Layer 2 of a small transformer language model trained on English Wikipedia (11 layers, counted from 0, width 128).
A neuron's activation on a vector x is SiLU(gate . x) times (in . x), where the dot is the dot product.
The model reads these tokens: "s" "," " a" " lo" "ft" "y" " ar" "ca" "de" " and" " a" " v" "ault" " with"

The vector x that enters this layer's MLP at each token. A number n stands for n times 0.0065.
0 "s": 121 5 121 -119 28 -48 -425 60 -20 -19 35 77 9 59 -36 -101 -47 33 198 -189 63 -42 -103 -43 3 -128 -164 127 81 -205 -103 44 -51 -73 -16 265 0 363 83 -162 70 54 114 -37 383 296 19 -47 33 58 -5 140 -16 178 133 -69 -90 -21 181 10 48 -61 106 100 -75 172 52 -51 72 -78 -72 -58 -23 94 -254 -119 -9 -93 71 -133 46 -279 -63 -67 -2 -153 14 -176 -12 153 164 114 99 14 74 82 5 -124 -225 -7 -29 -48 -117 27 -36 -35 -40 231 33 -7 -84 49 4 -73 -45 -33 -121 -26 -34 54 168 94 68 -35 -37 101 -153 -18
1 ",": 29 -11 119 -38 149 26 88 -8 59 -7 -100 33 248 -16 145 -36 -55 -81 131 -176 40 -65 128 198 39 43 127 -38 46 -178 -33 -90 93 -49 -74 136 -172 472 55 -5 85 -13 -38 106 292 -131 -41 0 -14 263 58 75 -179 148 -91 32 -10 52 191 -1 -46 13 154 140 -70 -82 -86 -44 113 72 42 4 20 89 -89 -163 -64 -3 49 -95 87 -118 -142 -89 -69 -177 51 -111 -213 28 40 38 100 -60 176 -56 71 -3 182 76 -192 170 -100 -64 -173 173 -129 -53 -3 150 23 -87 -214 -77 -51 -48 -40 74 44 -58 -54 -166 -59 -75 -127 47 -10 -113
2 " a": -39 -12 50 -24 3 15 -28 82 100 94 -76 -33 -118 -77 47 -111 -43 14 40 1 -37 67 79 70 -25 90 113 241 44 -220 -1 24 84 -2 -29 203 -170 12 240 -73 -12 22 247 104 235 94 30 33 -112 163 -6 -33 108 28 74 67 57 -12 123 144 44 -16 -14 138 -40 12 7 -193 112 78 -20 -113 44 116 10 -105 55 -4 17 -3 86 -393 -118 -9 -80 73 -97 1 -79 149 128 -20 -72 67 -102 -212 86 -81 184 4 -169 97 -35 48 -84 166 -48 -35 14 103 -233 85 -126 -197 51 -326 -193 -64 138 41 -24 -100 -13 188 47 -182 -176 -164
3 " lo": -55 213 -194 150 85 93 -234 101 -197 -105 2 -10 -241 30 -54 -32 25 55 44 -115 152 39 11 175 -73 -21 -161 105 125 -103 -163 -117 224 15 -48 167 -277 -77 169 -95 -77 -10 136 35 -54 -131 -166 -3 34 42 76 -256 143 57 -73 -39 12 -33 37 93 45 -101 6 136 93 -47 30 204 -193 3 -60 -13 116 -345 111 161 8 45 87 -21 -28 -93 -102 -51 -263 -78 -22 -31 -109 -190 -110 272 49 -90 -197 -131 -37 -29 -88 5 -160 152 158 -219 -75 35 143 228 -17 3 22 58 -4 25 -17 -77 -210 -174 -64 18 -15 148 120 89 43 -44 -22 -2
4 "ft": 156 -107 100 -86 127 -8 -152 -118 139 -150 31 76 6 1 -7 -35 127 147 -99 119 -3 -88 -53 50 -14 -8 -137 89 44 -17 -259 53 -66 109 73 103 16 -170 153 -222 76 53 45 39 99 140 93 129 -101 206 -104 71 -122 -1 -72 -38 24 -82 247 45 -88 -86 10 352 -37 -149 -51 44 -135 14 -277 84 123 77 49 -36 65 56 -30 -60 -46 -25 113 21 -63 65 76 -240 24 225 83 33 35 -85 77 41 -147 98 -319 6 -197 48 -46 -232 27 -133 -110 -14 39 26 -167 -70 -86 -8 49 -194 -81 337 40 231 27 163 31 37 -295 -181 -74 70
5 "y": -149 -42 143 -18 -95 -195 -291 -37 108 38 152 15 -4 26 179 -88 26 107 40 2 -111 18 -39 75 16 -241 -91 25 111 -202 -26 -20 -5 -173 169 56 -72 140 126 -157 -14 80 -11 -221 366 116 -17 94 13 319 -4 68 -84 273 64 -30 -48 36 41 40 19 62 119 -186 72 -46 62 25 85 28 -248 -93 -129 184 -198 -122 55 54 115 -224 -2 -120 1 -75 -141 24 46 -168 85 -46 106 -18 -43 -27 478 -96 -106 -85 -145 3 -21 8 -30 -138 148 6 -17 145 -106 -56 -49 112 -39 -182 58 -57 -90 60 -35 72 110 200 -15 207 -124 139 -21 -43
6 " ar": 23 -46 -102 -269 -45 -77 -115 -72 -90 -48 -17 73 51 152 -99 72 44 162 97 -46 48 48 106 -38 161 -183 -139 -239 58 -297 -166 -66 53 -151 -175 12 -283 -47 -104 -145 62 -74 53 -89 56 24 -54 2 18 21 -72 330 149 -23 46 -153 79 -142 99 -41 39 -104 86 78 -185 -43 108 87 167 83 2 -51 32 -374 35 38 9 87 162 20 -67 -78 -114 -87 21 -15 -122 -51 -279 -176 -31 88 121 -114 -120 5 -122 -103 15 214 -22 105 -23 -94 -49 -46 102 223 182 -36 -46 153 101 31 19 11 5 -95 45 206 82 240 7 168 -42 -63 253 61
7 "ca": -68 -53 229 160 -50 -61 -430 -42 -131 27 -51 -21 -54 -35 18 31 -197 11 -115 245 -12 34 116 199 17 36 -287 -183 115 -154 -22 -14 116 -39 39 222 -109 -64 41 -74 -148 150 -24 201 42 84 81 29 -24 177 95 -23 66 128 139 61 -271 -36 -271 -144 10 -15 7 0 -19 -58 18 194 -114 60 3 -207 -10 -98 -16 -152 30 -157 -90 -103 79 -75 -79 -81 -225 -42 -81 -153 -171 -174 -30 51 44 -69 298 171 92 31 -459 70 -186 73 125 -25 36 -23 12 186 30 -39 -61 -86 -107 29 -32 -116 61 -141 7 109 122 231 -72 -17 -104 99 95 -32
8 "de": 17 -63 260 20 -65 -74 29 -18 -74 -83 198 184 2 -191 1 -75 56 137 23 80 131 66 -146 -124 172 -79 -6 -132 210 -148 -183 4 23 68 -84 30 -152 99 128 -84 78 29 -38 134 256 65 50 -42 -75 114 210 8 25 166 -174 -110 116 -63 0 -31 -49 -9 64 -125 26 87 -100 -43 -128 -101 32 -57 125 162 56 -165 -43 76 -56 42 3 -99 95 73 -21 -238 -147 -229 -87 -58 40 129 79 -165 127 21 -122 -76 -478 -67 -80 79 90 -87 170 -116 -105 235 -169 176 -73 145 -194 30 -77 3 67 20 -209 -43 60 109 -113 24 -129 -22 -66 -61
9 " and": 96 -12 87 68 38 -142 -21 -82 174 -109 -149 41 140 107 108 -129 46 -20 133 -119 -112 -143 30 32 -135 29 132 -265 85 -189 75 -69 151 -50 -243 178 -147 268 169 66 5 126 -18 87 341 -38 94 -138 17 137 147 37 11 201 28 -52 33 84 -88 45 92 153 119 15 -22 -90 128 -84 -155 -93 -44 168 5 251 1 -71 -99 -79 -13 -66 -53 -204 -77 -63 133 -33 166 -263 -159 10 134 76 5 -201 -4 -202 11 -120 58 87 -4 5 -144 48 113 70 -49 -141 9 85 -67 -46 -120 -82 146 48 47 185 88 -102 -14 -16 -10 93 -17 -90 -60 -54
10 " a": -89 -2 51 -22 -12 -71 -70 55 126 97 4 -36 -122 -90 -5 -107 13 42 58 42 9 59 94 57 -33 91 43 147 11 -273 -16 36 75 14 -24 192 -128 -44 245 -57 -46 47 248 128 282 108 58 23 -113 137 39 -31 123 7 70 50 35 -15 150 143 43 13 -22 133 -16 25 -9 -147 101 91 -27 -124 87 77 -3 -97 86 -1 -2 39 83 -448 -112 23 -32 66 -87 -32 -70 139 93 -27 -71 51 -73 -195 63 -67 146 2 -186 87 17 40 -53 158 -35 -48 -10 73 -137 81 -126 -194 100 -328 -181 -41 179 49 -27 -74 -20 176 20 -193 -170 -171
11 " v": -134 248 -218 -45 -4 161 -316 -41 77 -257 -97 87 -103 101 68 -178 16 21 39 156 83 29 152 198 19 99 -116 -105 132 -357 19 -52 -116 -32 69 112 -238 51 228 -125 74 -71 -19 0 38 -109 -19 7 -85 44 40 85 -27 100 -7 -122 -104 -90 176 118 -15 -29 12 129 -87 143 -115 272 -2 -56 196 38 -99 -204 143 141 78 142 214 68 -56 -91 -15 16 222 -43 139 -168 -124 70 -100 -73 5 -64 -152 -133 18 24 -53 75 81 123 -54 23 105 11 80 172 83 76 -279 168 -129 -123 145 -27 -104 -224 178 -45 -44 13 -62 33 -168 153 -17 8
12 "ault": -34 85 147 -141 76 40 -408 62 97 40 424 -4 -79 -106 -128 30 127 -68 -125 -17 79 -254 -41 26 33 -119 -213 -15 6 156 -22 -159 -58 52 50 80 -36 19 2 -127 -28 20 5 42 247 -21 -120 28 48 114 64 252 57 14 -21 7 -285 -26 -42 68 21 35 -205 36 -88 90 35 284 -1 6 98 112 37 18 -8 139 -110 22 125 -27 46 -23 19 32 -160 -222 20 -220 40 213 78 79 138 70 99 -67 -161 115 -97 -20 -39 -85 -55 -162 10 35 -146 21 -38 114 24 -59 -4 -65 -152 -182 -174 206 -31 283 128 240 86 166 -145 -23 -195 -42
13 " with": 57 195 165 -230 209 24 -173 -162 332 -90 1 -39 156 -175 94 -17 245 -1 14 161 253 -110 75 148 -196 49 -72 -152 77 -39 -133 -28 -10 -73 -113 93 -92 159 56 43 -32 22 106 47 356 7 17 -43 -16 51 21 -199 134 6 17 63 -20 10 -7 134 87 -43 -78 -22 -6 -45 130 -144 47 91 29 -20 84 -11 -54 75 -145 -31 3 -82 -115 -222 -151 -99 -89 -27 47 -146 -77 66 51 169 62 -142 40 -39 61 18 97 99 -73 -65 -128 80 87 -26 -106 10 -96 34 14 66 -154 31 -19 -84 30 -3 148 -101 106 -31 30 54 -23 -102 -196 -184

Each question shows the input weights of one neuron of the MLP. A number n stands for n times 0.0017.

n241 gate: 56 -206 -136 80 247 115 0 142 -103 -168 16 66 -92 37 101 -68 -51 21 186 54 -70 -100 86 9 81 -179 51 26 178 -57 34 192 163 67 59 -140 79 82 -68 -48 -147 20 -53 -258 -26 13 16 -112 -61 -171 90 -75 13 -142 3 -16 68 56 27 -90 -126 172 -153 110 95 10 78 -17 43 27 -31 -6 -74 21 -99 -35 -151 -102 -103 42 69 78 -91 262 -169 57 73 -209 73 71 54 -13 -129 -118 -41 -185 16 -127 188 -243 -53 -64 -107 -6 -31 -22 -46 63 88 -50 -38 -28 -84 28 141 -51 16 -23 37 -9 -102 -159 92 -104 128 101 -116 -16
n241 in: -17 -103 89 -185 62 91 -138 113 61 -100 40 -40 -188 161 49 -183 -93 -101 36 -116 5 -76 -61 164 -6 -75 -94 107 3 44 -84 104 -191 -38 -78 -43 3 90 -48 14 98 -140 225 78 -24 -133 32 31 188 -74 44 -43 -57 -89 -11 -3 59 17 14 43 66 45 106 28 66 95 82 39 -86 -44 -108 3 -141 132 11 105 -69 -80 -32 15 -71 -12 134 176 27 -72 -6 -193 -67 30 122 67 12 -210 100 -90 0 -94 -74 -41 -40 36 -116 -62 25 -146 -12 -9 109 27 -99 62 -229 207 93 -14 51 -5 130 162 -51 43 -115 -76 -98 -81 -109 -43
On which token does it fire most, and how strongly? 9 " and", at about 1.5

n225 gate: 74 72 -125 48 -99 44 -122 22 -27 -16 104 -86 30 5 -138 6 98 70 263 -45 95 23 -50 -74 -73 -49 138 28 -178 95 -62 57 -68 -98 -160 -12 -3 129 5 159 -155 -52 -156 -127 99 78 31 11 -3 -95 26 66 160 39 -58 -94 -65 129 56 -68 122 151 -16 40 44 -34 257 -35 107 -47 14 105 -127 -98 3 -59 19 -79 -176 -31 33 -146 83 25 -31 -31 -11 89 -35 -16 20 -190 26 109 -189 46 -102 -46 -10 -135 -65 -110 38 90 32 -16 -189 96 36 -10 8 -46 9 3 -34 -77 191 -15 14 103 -52 -41 -84 -57 68 27 -72 95
n225 in: 10 27 -75 -41 -100 129 -5 47 -77 -50 166 -161 -73 20 80 -54 101 -95 -95 -22 77 -23 13 -207 76 36 -14 -39 -100 -22 -44 47 -29 71 -166 45 140 57 -57 38 -26 99 -52 63 45 80 -41 -17 -78 101 29 -30 -45 -120 -67 -65 -171 -17 22 79 78 145 44 12 -126 21 28 27 -99 33 -15 41 -214 -7 117 -98 41 46 -54 10 -45 -127 -55 25 -120 -98 98 33 143 5 -73 -43 -108 5 -99 8 0 25 -147 -42 -153 -71 125 110 78 -107 -81 57 -90 -113 140 -110 -11 61 2 -53 57 -28 209 129 59 -9 -34 12 -9 32 30 -15
On which two tokens does it fire most, strongest first? 0 "s", 1 ","

n256 gate: 81 -17 -62 -27 -51 -104 -47 146 -23 -81 43 15 14 63 29 87 -41 131 -8 -106 -95 -203 -62 90 -75 18 42 -8 -65 -93 151 85 -37 47 52 -19 135 55 12 31 -21 116 -61 -21 80 -103 183 107 63 -266 -20 105 149 -8 -78 239 14 -218 48 -63 6 114 63 111 -88 0 -86 66 45 106 -101 -25 74 53 -28 55 -56 -118 21 51 -20 -70 45 173 -228 -21 -83 6 -207 6 80 80 93 38 64 -83 148 107 229 -61 29 20 -25 -3 214 -78 125 -23 0 -113 -74 69 68 -37 31 76 82 62 -77 17 -121 -53 -83 46 125 77 -55 307
n256 in: 17 -10 -47 14 370 141 -128 -89 -3 72 -176 -31 -98 27 -66 125 204 -64 36 -133 103 206 -4 -174 -69 72 27 -25 183 -20 -122 -43 58 113 -202 -88 -70 14 -82 -120 -72 29 -62 -223 91 -42 -7 -127 -34 309 -97 -59 -247 108 110 -87 -48 -14 -124 -103 -101 -68 -3 -95 140 -50 -100 6 -17 -53 -17 17 -32 -174 -20 -81 -30 217 -89 -47 -73 -47 47 -7 252 -49 154 145 37 -10 123 46 -107 -189 131 99 -128 -141 -112 39 213 -7 -125 -3 -153 -35 170 -24 -139 98 117 -153 22 -20 220 50 -122 -3 41 -240 -7 9 256 20 13 -47 7 -84
It fires most on token 9 " and"

n62 gate: -47 137 -32 -20 108 41 76 90 139 -52 -110 -31 122 -145 -8 -26 -81 -32 -137 32 67 25 -146 -111 -5 -3 -16 -25 -138 -114 -16 -43 -22 -132 -187 73 -111 58 -202 66 -17 188 -6 -14 -73 -153 93 88 -14 164 -27 50 -3 58 -11 -86 -30 138 -101 112 -25 -8 -119 -40 -128 -77 -18 62 -59 -111 -107 -42 -62 37 11 -26 199 35 -134 29 251 175 63 -128 -117 -170 25 -13 159 -60 20 -34 -134 80 8 154 66 -3 -79 8 52 16 -29 -91 -22 -58 23 22 -175 42 -31 114 -65 -78 -16 58 -186 113 22 -127 38 60 -11 49 -103 57 -89 -104
n62 in: -31 219 -61 -21 -18 -156 116 -96 -80 88 -131 -58 0 40 -17 103 -26 -53 -36 -80 -27 117 -38 -43 -57 182 22 34 17 -74 -73 -65 22 -70 86 43 91 33 -107 63 -54 194 51 135 93 35 180 -57 149 94 165 -31 46 -84 -19 -49 -227 51 72 136 32 -93 142 -162 -61 24 -127 134 -50 -210 -11 -167 -91 -25 123 -54 19 28 50 204 -240 -184 -12 -61 -8 -61 -136 27 137 -65 41 110 112 82 31 -15 97 6 -93 -46 142 25 -37 -94 67 -86 119 120 84 -46 -13 56 -153 81 5 17 -24 101 56 -91 76 18 68 36 87 45 -69 -148
On which three tokens does it fire most, strongest first? 8 "de", 7 "ca", 5 "y"

n237 gate: 74 -146 -34 -269 8 174 -49 189 11 82 30 55 51 -65 -99 71 8 -107 -37 -18 -3 90 11 -102 -30 14 -221 -17 -110 -47 -24 14 75 -136 -46 64 -81 -89 -62 8 11 -203 -120 -129 3 0 -6 38 -91 -33 -100 -101 8 -153 -5 -19 3 85 -8 -84 -63 -54 77 67 -41 6 208 -69 -170 84 -54 37 28 132 -37 -49 -55 182 20 -31 98 117 -60 188 121 -53 -194 120 -58 96 -78 130 -181 -14 -8 -35 -79 -16 -30 80 100 80 52 -13 56 36 0 -162 28 -116 67 -5 -35 -40 63 -47 -97 10 -43 -76 14 69 78 188 -3 144 -14 72
n237 in: -19 3 -83 -47 -101 69 61 129 -70 -40 -11 -19 128 -66 -46 39 0 -96 -33 -54 77 66 -122 -147 -137 0 10 -61 -167 8 -133 -42 155 -60 -18 -26 -124 -17 -116 23 31 -120 -160 35 59 -22 -166 24 -92 24 -134 29 295 -134 56 -91 94 59 39 -24 -97 76 -26 29 -181 -28 121 -65 -29 -64 -48 161 98 72 -92 105 13 21 -47 -85 37 97 -17 -13 45 -11 -130 102 139 -3 -24 -16 -168 64 29 -34 -45 32 -195 111 -72 29 -43 -85 21 48 -86 -16 -151 -40 70 -63 -134 -160 -49 -95 -11 77 -34 -85 106 124 118 165 18 29 -3 11
On which token does it fire most, and how strongly? 6 " ar", at about 1.1

n5 gate: 34 55 35 -77 -151 64 5 133 -95 21 -95 26 -89 3 122 -96 92 76 12 -2 68 56 84 -29 -54 -116 -52 14 38 -87 -48 73 -66 129 -7 -190 8 5 -28 -40 81 -24 101 73 120 -60 79 15 -132 39 45 -142 34 -120 79 -174 -41 -70 127 -200 138 143 -61 40 18 118 5 -2 -143 99 72 67 -130 157 -101 143 -15 -30 112 5 -72 46 -19 3 -122 -44 42 62 -77 -44 11 102 -13 -126 -44 57 129 103 -2 12 0 -8 19 189 79 -134 -62 -60 -159 10 -46 -89 -83 41 124 27 24 175 51 152 79 100 -10 -53 -62 -10 -49 37
n5 in: 41 -40 -8 80 -27 -21 -161 135 -73 36 -39 196 61 -61 21 91 97 25 -72 -37 12 56 8 -119 13 11 110 -33 -48 -137 -86 -100 -25 0 -17 -38 159 -19 -28 -142 -84 27 121 -42 104 65 55 -100 -43 -72 -60 -23 44 -5 114 -91 -36 202 90 -67 42 138 96 25 -16 88 118 -44 38 -64 5 45 -61 102 92 119 -47 120 40 -158 -165 38 92 16 15 24 5 131 -195 0 -50 76 61 -10 -52 -27 103 -77 -43 108 -8 126 72 24 -28 122 157 -192 -219 -95 -5 5 69 -114 -45 -12 24 106 110 100 -13 170 25 109 -15 -5 60 42
On which three tokens does it fire most, strongest first? 9 " and", 0 "s", 4 "ft"

n102 gate: -48 52 20 -115 128 -18 98 -18 42 71 -56 28 -7 18 -84 -89 165 77 0 -208 133 34 62 153 -43 45 37 -65 -80 147 25 -116 -95 44 10 -16 19 -229 103 29 27 -316 -56 133 56 -23 -28 -13 -92 -108 -12 -20 120 -39 73 -13 35 -5 -78 -35 -82 -13 84 139 -64 79 71 50 79 27 83 12 -49 69 -156 -200 64 -24 76 5 124 11 -29 -5 5 36 101 -36 95 -51 96 80 -102 -51 38 64 -48 138 -28 34 25 79 -14 43 -175 -3 -103 -94 -77 -19 -40 -2 106 10 44 -132 58 -50 43 -164 -76 -40 -33 -22 -34 40 -28 152
n102 in: 36 38 -110 23 17 -33 -163 -121 57 94 14 -34 8 50 -112 26 108 27 -21 273 -130 37 -79 -117 58 -81 -59 97 68 -201 -54 32 38 28 149 -163 9 117 -264 46 -9 140 11 -53 -9 -51 -133 25 -41 207 -40 8 -67 95 88 -36 -96 -39 78 -41 42 90 -171 -141 127 -118 -67 -45 38 3 -3 142 77 59 -5 94 -72 -13 -161 35 -95 -20 75 -140 47 -37 -110 103 -27 5 -74 -164 -115 89 -3 23 53 -138 67 163 -77 -76 -27 -136 55 -181 -9 -36 62 121 -29 109 -134 -76 24 -51 -23 -23 91 8 116 -7 74 82 3 -5 -148 -42
On which three tokens does it fire most, strongest first? 13 " with", 3 " lo", 10 " a"

n133 gate: 44 -134 5 -43 -62 228 91 15 -129 -96 -39 45 -38 129 -16 -70 -5 -61 30 -5 15 -64 -138 110 96 -82 0 57 -13 106 110 27 113 56 103 -33 -94 180 70 -65 -5 -44 78 -76 -63 -87 50 0 -113 60 -78 -50 -58 -136 -43 47 0 29 76 -57 -11 87 36 -15 -42 121 24 68 46 10 -15 88 -83 -78 205 73 -3 -35 -121 13 -117 57 -49 -71 -49 150 21 27 58 82 3 -119 19 18 -10 -121 0 132 2 -141 -67 -33 258 -39 177 -154 101 -44 -42 -106 -59 87 112 189 13 5 5 58 123 166 140 -48 77 -128 -42 -51 -21 -101
n133 in: -84 -42 164 25 -101 -16 49 -30 -193 -54 -76 -39 -21 -111 -184 101 -169 -88 31 -123 3 -109 -61 44 30 -26 89 20 -24 5 -53 156 161 86 123 113 -92 143 119 -124 -108 108 8 63 -84 -94 -42 11 -134 181 -39 -109 115 129 -10 57 -43 -85 50 24 -74 118 43 16 33 -20 132 10 -56 -89 -86 -13 131 108 107 26 60 58 68 -124 -115 -68 -3 -138 -57 210 39 151 52 90 158 -130 141 -19 -43 81 -57 -8 43 18 30 123 -29 23 27 -164 -34 -79 -3 -108 66 -72 -93 136 63 -42 20 -15 83 89 -76 -76 -75 -27 130 51 -134 -86
On which three tokens does it fire most, strongest first? 4 "ft", 6 " ar", 3 " lo"

n25 gate: -190 0 82 -95 -8 -41 -49 88 -61 -35 11 -66 101 -126 -120 -53 44 13 141 -58 89 75 17 90 32 -11 -5 -22 3 8 80 -127 -43 160 -3 -95 256 -63 -73 -47 -173 199 49 -77 -66 69 -3 -143 -43 -76 60 0 35 23 26 -150 80 22 -42 -81 63 115 -74 -11 -85 -202 -73 128 48 -99 -145 57 0 -5 -60 43 13 -131 3 39 52 28 71 252 49 -52 132 142 -101 -59 64 152 90 -76 -60 -17 -76 -97 -25 -69 57 35 17 33 48 -54 202 14 22 -164 61 -61 -23 -35 91 -24 -206 53 -75 -154 -186 -31 145 19 88 64 -52 30
n25 in: -10 -125 -89 74 139 89 122 -279 -61 99 -223 -13 -65 26 56 167 124 39 28 0 -25 -108 -117 -30 -134 -24 -92 57 -16 19 -29 0 -97 70 -34 49 -31 38 -23 -238 14 -203 56 106 -66 -13 -114 -52 120 -10 -41 -43 60 -141 -13 142 39 53 -83 13 -120 -36 135 -13 -43 -27 -31 60 58 117 -196 -73 -34 118 -196 167 22 0 133 20 -33 -10 -141 -20 22 -117 -77 -141 25 69 10 164 -259 203 33 3 155 -59 -146 -78 -52 -84 -18 -15 26 155 -31 -89 166 34 -148 130 205 -136 10 356 31 -46 146 54 -124 -156 -13 -104 144 132 -17 -294
On which two tokens does it fire most, strongest first? 8 "de", 7 "ca"

n58 gate: 37 -86 69 74 250 -86 -95 0 -190 -140 -63 -49 17 -173 -49 30 67 168 -121 72 0 -71 -47 20 23 -105 94 -217 3 -33 138 -72 -51 44 -86 -162 94 108 -17 -64 -24 12 -34 -75 3 -23 201 -108 0 40 152 170 32 169 44 112 -93 52 22 0 38 -113 -25 -109 -26 39 -16 212 -36 -118 34 -50 -59 -64 41 35 77 6 24 -6 -23 -137 -162 -93 5 46 93 22 119 43 146 -151 -36 -183 169 -61 29 128 -58 -87 46 -48 -95 35 42 -115 -63 -63 -20 108 -54 82 -18 3 149 72 -206 189 -127 -91 -48 -48 -20 -118 -30 104 -92 -55
n58 in: -3 20 -14 24 147 -41 -138 61 -17 198 -15 251 89 -58 -6 133 -104 46 -81 0 -55 -81 -42 -9 67 0 -34 -19 -6 -11 17 -128 -170 -74 93 -90 -12 116 -67 -48 153 -83 -131 -115 93 0 -24 -70 66 70 152 138 -26 100 48 -147 -37 120 59 -125 -53 -124 31 17 -15 -36 11 -106 -26 -70 -55 -90 18 68 -81 -121 -118 3 94 -169 0 268 -177 -100 77 -101 71 -6 50 -80 116 9 -100 -166 -41 -102 23 -43 -24 -25 55 -43 -137 -27 -123 -88 27 76 59 30 134 -158 -28 -118 -59 282 143 158 46 -76 -125 141 -109 -109 131 114 -47 130
On which three tokens does it fire most, strongest first? 5 "y", 9 " and", 0 "s"

n279 gate: 119 -102 79 21 0 -241 50 -55 34 -6 9 121 37 -78 -29 78 232 48 -84 -42 71 105 0 41 116 52 214 -16 29 -208 51 -33 -6 -18 -3 -37 6 -125 -23 53 55 104 -55 -203 135 -94 169 20 -92 26 -244 61 173 -108 -126 -73 95 -149 -17 -9 32 -75 -14 171 68 84 30 26 82 20 20 76 -96 -31 -162 -77 101 -157 -51 145 47 73 -6 174 -110 -6 21 67 -93 -160 47 9 -99 96 38 55 108 -29 -13 77 -81 -9 -103 -11 -281 -29 113 -170 138 69 5 -14 -9 -106 168 31 -88 106 72 45 -121 20 -9 -9 -56 23 -120 101
n279 in: -50 -120 49 24 36 -120 -84 110 11 94 120 48 46 108 50 -15 99 -89 110 62 -140 3 -72 86 108 25 82 -191 -185 -51 -32 -61 67 60 -89 69 75 43 90 -17 142 -179 9 -48 31 -86 114 3 107 -202 182 103 -36 -25 -28 130 -139 62 125 -18 -6 87 -141 -118 92 76 -137 160 -121 245 -61 -59 -9 -54 -6 -78 207 176 -122 -15 80 -209 -77 -45 -11 122 -60 17 147 -67 63 -57 -67 50 109 -134 -115 -26 11 50 -56 43 9 75 209 -171 -77 0 -30 78 -86 20 -6 75 3 -170 -74 -104 -20 -128 -164 -41 -81 61 -104 -55 -18 0
On which two tokens does it fire most, strongest first? 10 " a", 2 " a"

n196 gate: -104 57 -42 -113 50 -109 -28 -71 -206 -104 -110 -54 79 48 70 28 -180 -68 56 26 28 -104 -14 -132 -175 50 150 15 -73 78 108 -86 47 -150 -23 -88 37 -84 122 39 -70 154 -126 3 -173 -54 46 -24 11 37 13 81 145 28 33 56 -90 -11 -57 -24 41 63 84 -18 -84 14 119 -68 10 -220 19 90 -63 -83 -26 53 52 -18 -69 80 -86 -36 140 81 -157 -176 -63 3 106 -61 -5 41 -58 16 56 -57 -83 19 117 -25 80 16 -317 15 37 5 -6 -75 54 76 -161 -74 -43 -13 -64 -119 -25 92 32 -34 234 -61 8 -32 130 -63 -78 -38
n196 in: -114 0 -17 195 -129 55 80 -35 -60 -113 90 -68 -29 -95 82 54 160 -77 -137 -169 -232 -117 -41 53 104 -164 87 -83 51 -118 114 158 60 125 96 50 99 -24 32 -203 67 -24 -73 -94 -22 -139 -261 171 14 38 -39 59 29 -14 31 -103 32 44 34 41 -3 92 71 94 18 12 62 124 -40 22 -20 31 69 118 162 85 -17 39 145 -142 -29 85 -122 -127 -97 56 -62 -25 -99 -33 80 175 18 -32 61 80 93 -113 41 -61 61 103 218 159 181 -47 -52 -149 -127 -66 101 52 97 72 -115 -93 73 38 -187 42 20 -38 -83 14 95 -3 -6 -65
It fires most on token 0 "s"

n54 gate: 22 95 -21 70 -98 -192 8 62 -19 -16 65 -88 64 -78 -19 -281 -136 -16 -157 -79 -43 159 69 -8 170 9 155 52 -32 50 -157 -91 -91 -53 -18 -87 -20 -23 -92 76 -60 -145 57 -52 -83 159 39 -51 -11 41 110 -8 -49 -28 -65 46 -72 190 145 -100 -22 -78 -56 77 -94 20 -167 2 -159 -44 119 188 -86 -53 -10 -46 -29 -97 82 158 68 -31 -20 47 80 -33 -138 23 70 -152 144 -166 -37 -57 103 66 -19 -130 -10 49 68 -130 -131 69 -48 41 43 126 80 8 -31 45 -70 35 -175 18 -65 -41 67 -110 5 -55 43 -56 117 -74 60 41
n54 in: 94 -3 0 64 51 37 -65 -43 85 16 -40 -79 -95 12 25 -242 -95 95 -54 -18 -41 80 -63 -63 158 -130 24 -68 -37 154 -162 -84 9 44 -150 -60 -76 -20 -68 93 72 -294 159 50 3 13 45 -28 -6 96 -69 9 75 -21 -21 -28 12 116 112 -87 -152 77 -238 110 -3 3 -3 -42 18 230 25 132 58 115 -18 -94 169 -205 171 -207 -9 120 10 32 109 -47 -95 -30 -116 -172 3 -3 129 -106 -93 3 16 -108 -66 86 264 -107 50 111 -31 91 -147 -107 82 -89 -70 -166 130 113 -27 93 -78 -113 49 -253 -96 -115 108 -129 -77 -49 85 181
It fires most on token 5 "y"

n314 gate: 35 -114 -54 136 18 -41 64 -93 77 -112 35 -80 -32 -105 -225 15 144 -147 59 -17 -14 -160 -146 -41 73 -15 0 -207 40 -170 92 64 -6 48 -119 38 200 -111 -55 85 145 -139 -206 -71 90 57 201 -102 -61 -70 176 41 -83 8 -124 86 -101 3 -17 -164 140 84 43 -26 71 12 -8 3 29 3 -53 -184 24 -82 -147 75 309 40 -186 183 35 -123 -40 45 203 125 111 -154 -25 -92 18 -63 -9 6 44 121 124 29 -27 53 -140 -40 -16 -108 -81 -21 -83 -32 95 -131 91 14 3 -3 9 -3 -12 -8 41 20 -38 0 -46 -12 34 -129 -18 -33
n314 in: 62 195 -94 -55 -21 59 11 90 -54 147 -109 -75 -110 -12 59 91 -132 -52 -25 17 -8 -203 -36 172 -82 132 82 145 90 -6 61 -89 23 -120 72 -107 -66 161 35 -134 34 139 103 -21 50 12 -21 -59 20 -29 -43 -56 154 157 48 -15 84 29 -11 18 -3 -29 107 86 -122 0 11 48 -37 -85 76 226 -21 40 -192 -3 23 -142 94 -27 -174 -15 6 -110 -162 81 -210 34 85 -6 45 42 21 -35 -109 -230 112 152 79 73 76 -29 94 -102 136 74 -15 27 65 -98 -30 -104 47 -162 -37 71 202 151 -160 -20 82 119 -119 -203 -90 -40 -118 -126
It fires most on token 9 " and"

n114 gate: 5 -26 -5 88 119 24 66 -53 8 -161 -150 95 37 165 132 -8 -16 0 116 -168 -23 -28 -38 65 -24 11 129 -49 29 176 53 109 -71 123 88 -23 -91 45 -16 -202 -20 -160 182 14 -122 -30 -25 48 121 29 -5 81 146 -56 -57 -19 -84 -30 -65 -16 261 3 -76 87 141 -58 -107 63 31 -69 5 10 -28 117 0 -20 155 -83 -28 197 62 67 62 79 13 73 25 3 -86 46 251 -41 56 -136 75 -119 0 56 -94 3 -59 -68 3 -23 84 -81 90 16 49 36 10 26 81 150 -109 98 207 -55 -58 -47 101 -49 56 -55 -31 -136 -54 -82
n114 in: -168 -123 69 99 99 -115 10 -95 51 19 41 -70 30 150 -280 -68 -59 119 69 53 -149 45 -73 -124 -85 69 -3 -98 5 -29 -5 -37 187 -20 -129 120 -79 -136 52 -50 -52 20 -80 -155 32 -64 0 -117 -122 161 164 75 -66 0 56 -33 16 85 -56 -33 -11 33 -8 -51 -170 51 -95 -20 48 3 11 103 -37 -35 26 31 58 93 208 -134 63 229 161 33 -52 -8 78 87 70 -70 -123 151 154 -14 -58 44 96 -210 31 26 170 -83 65 -65 -84 47 95 -119 -28 57 21 114 0 30 90 -93 -66 -26 35 -66 -197 17 24 16 39 5 11 -56
It fires most on token 9 " and"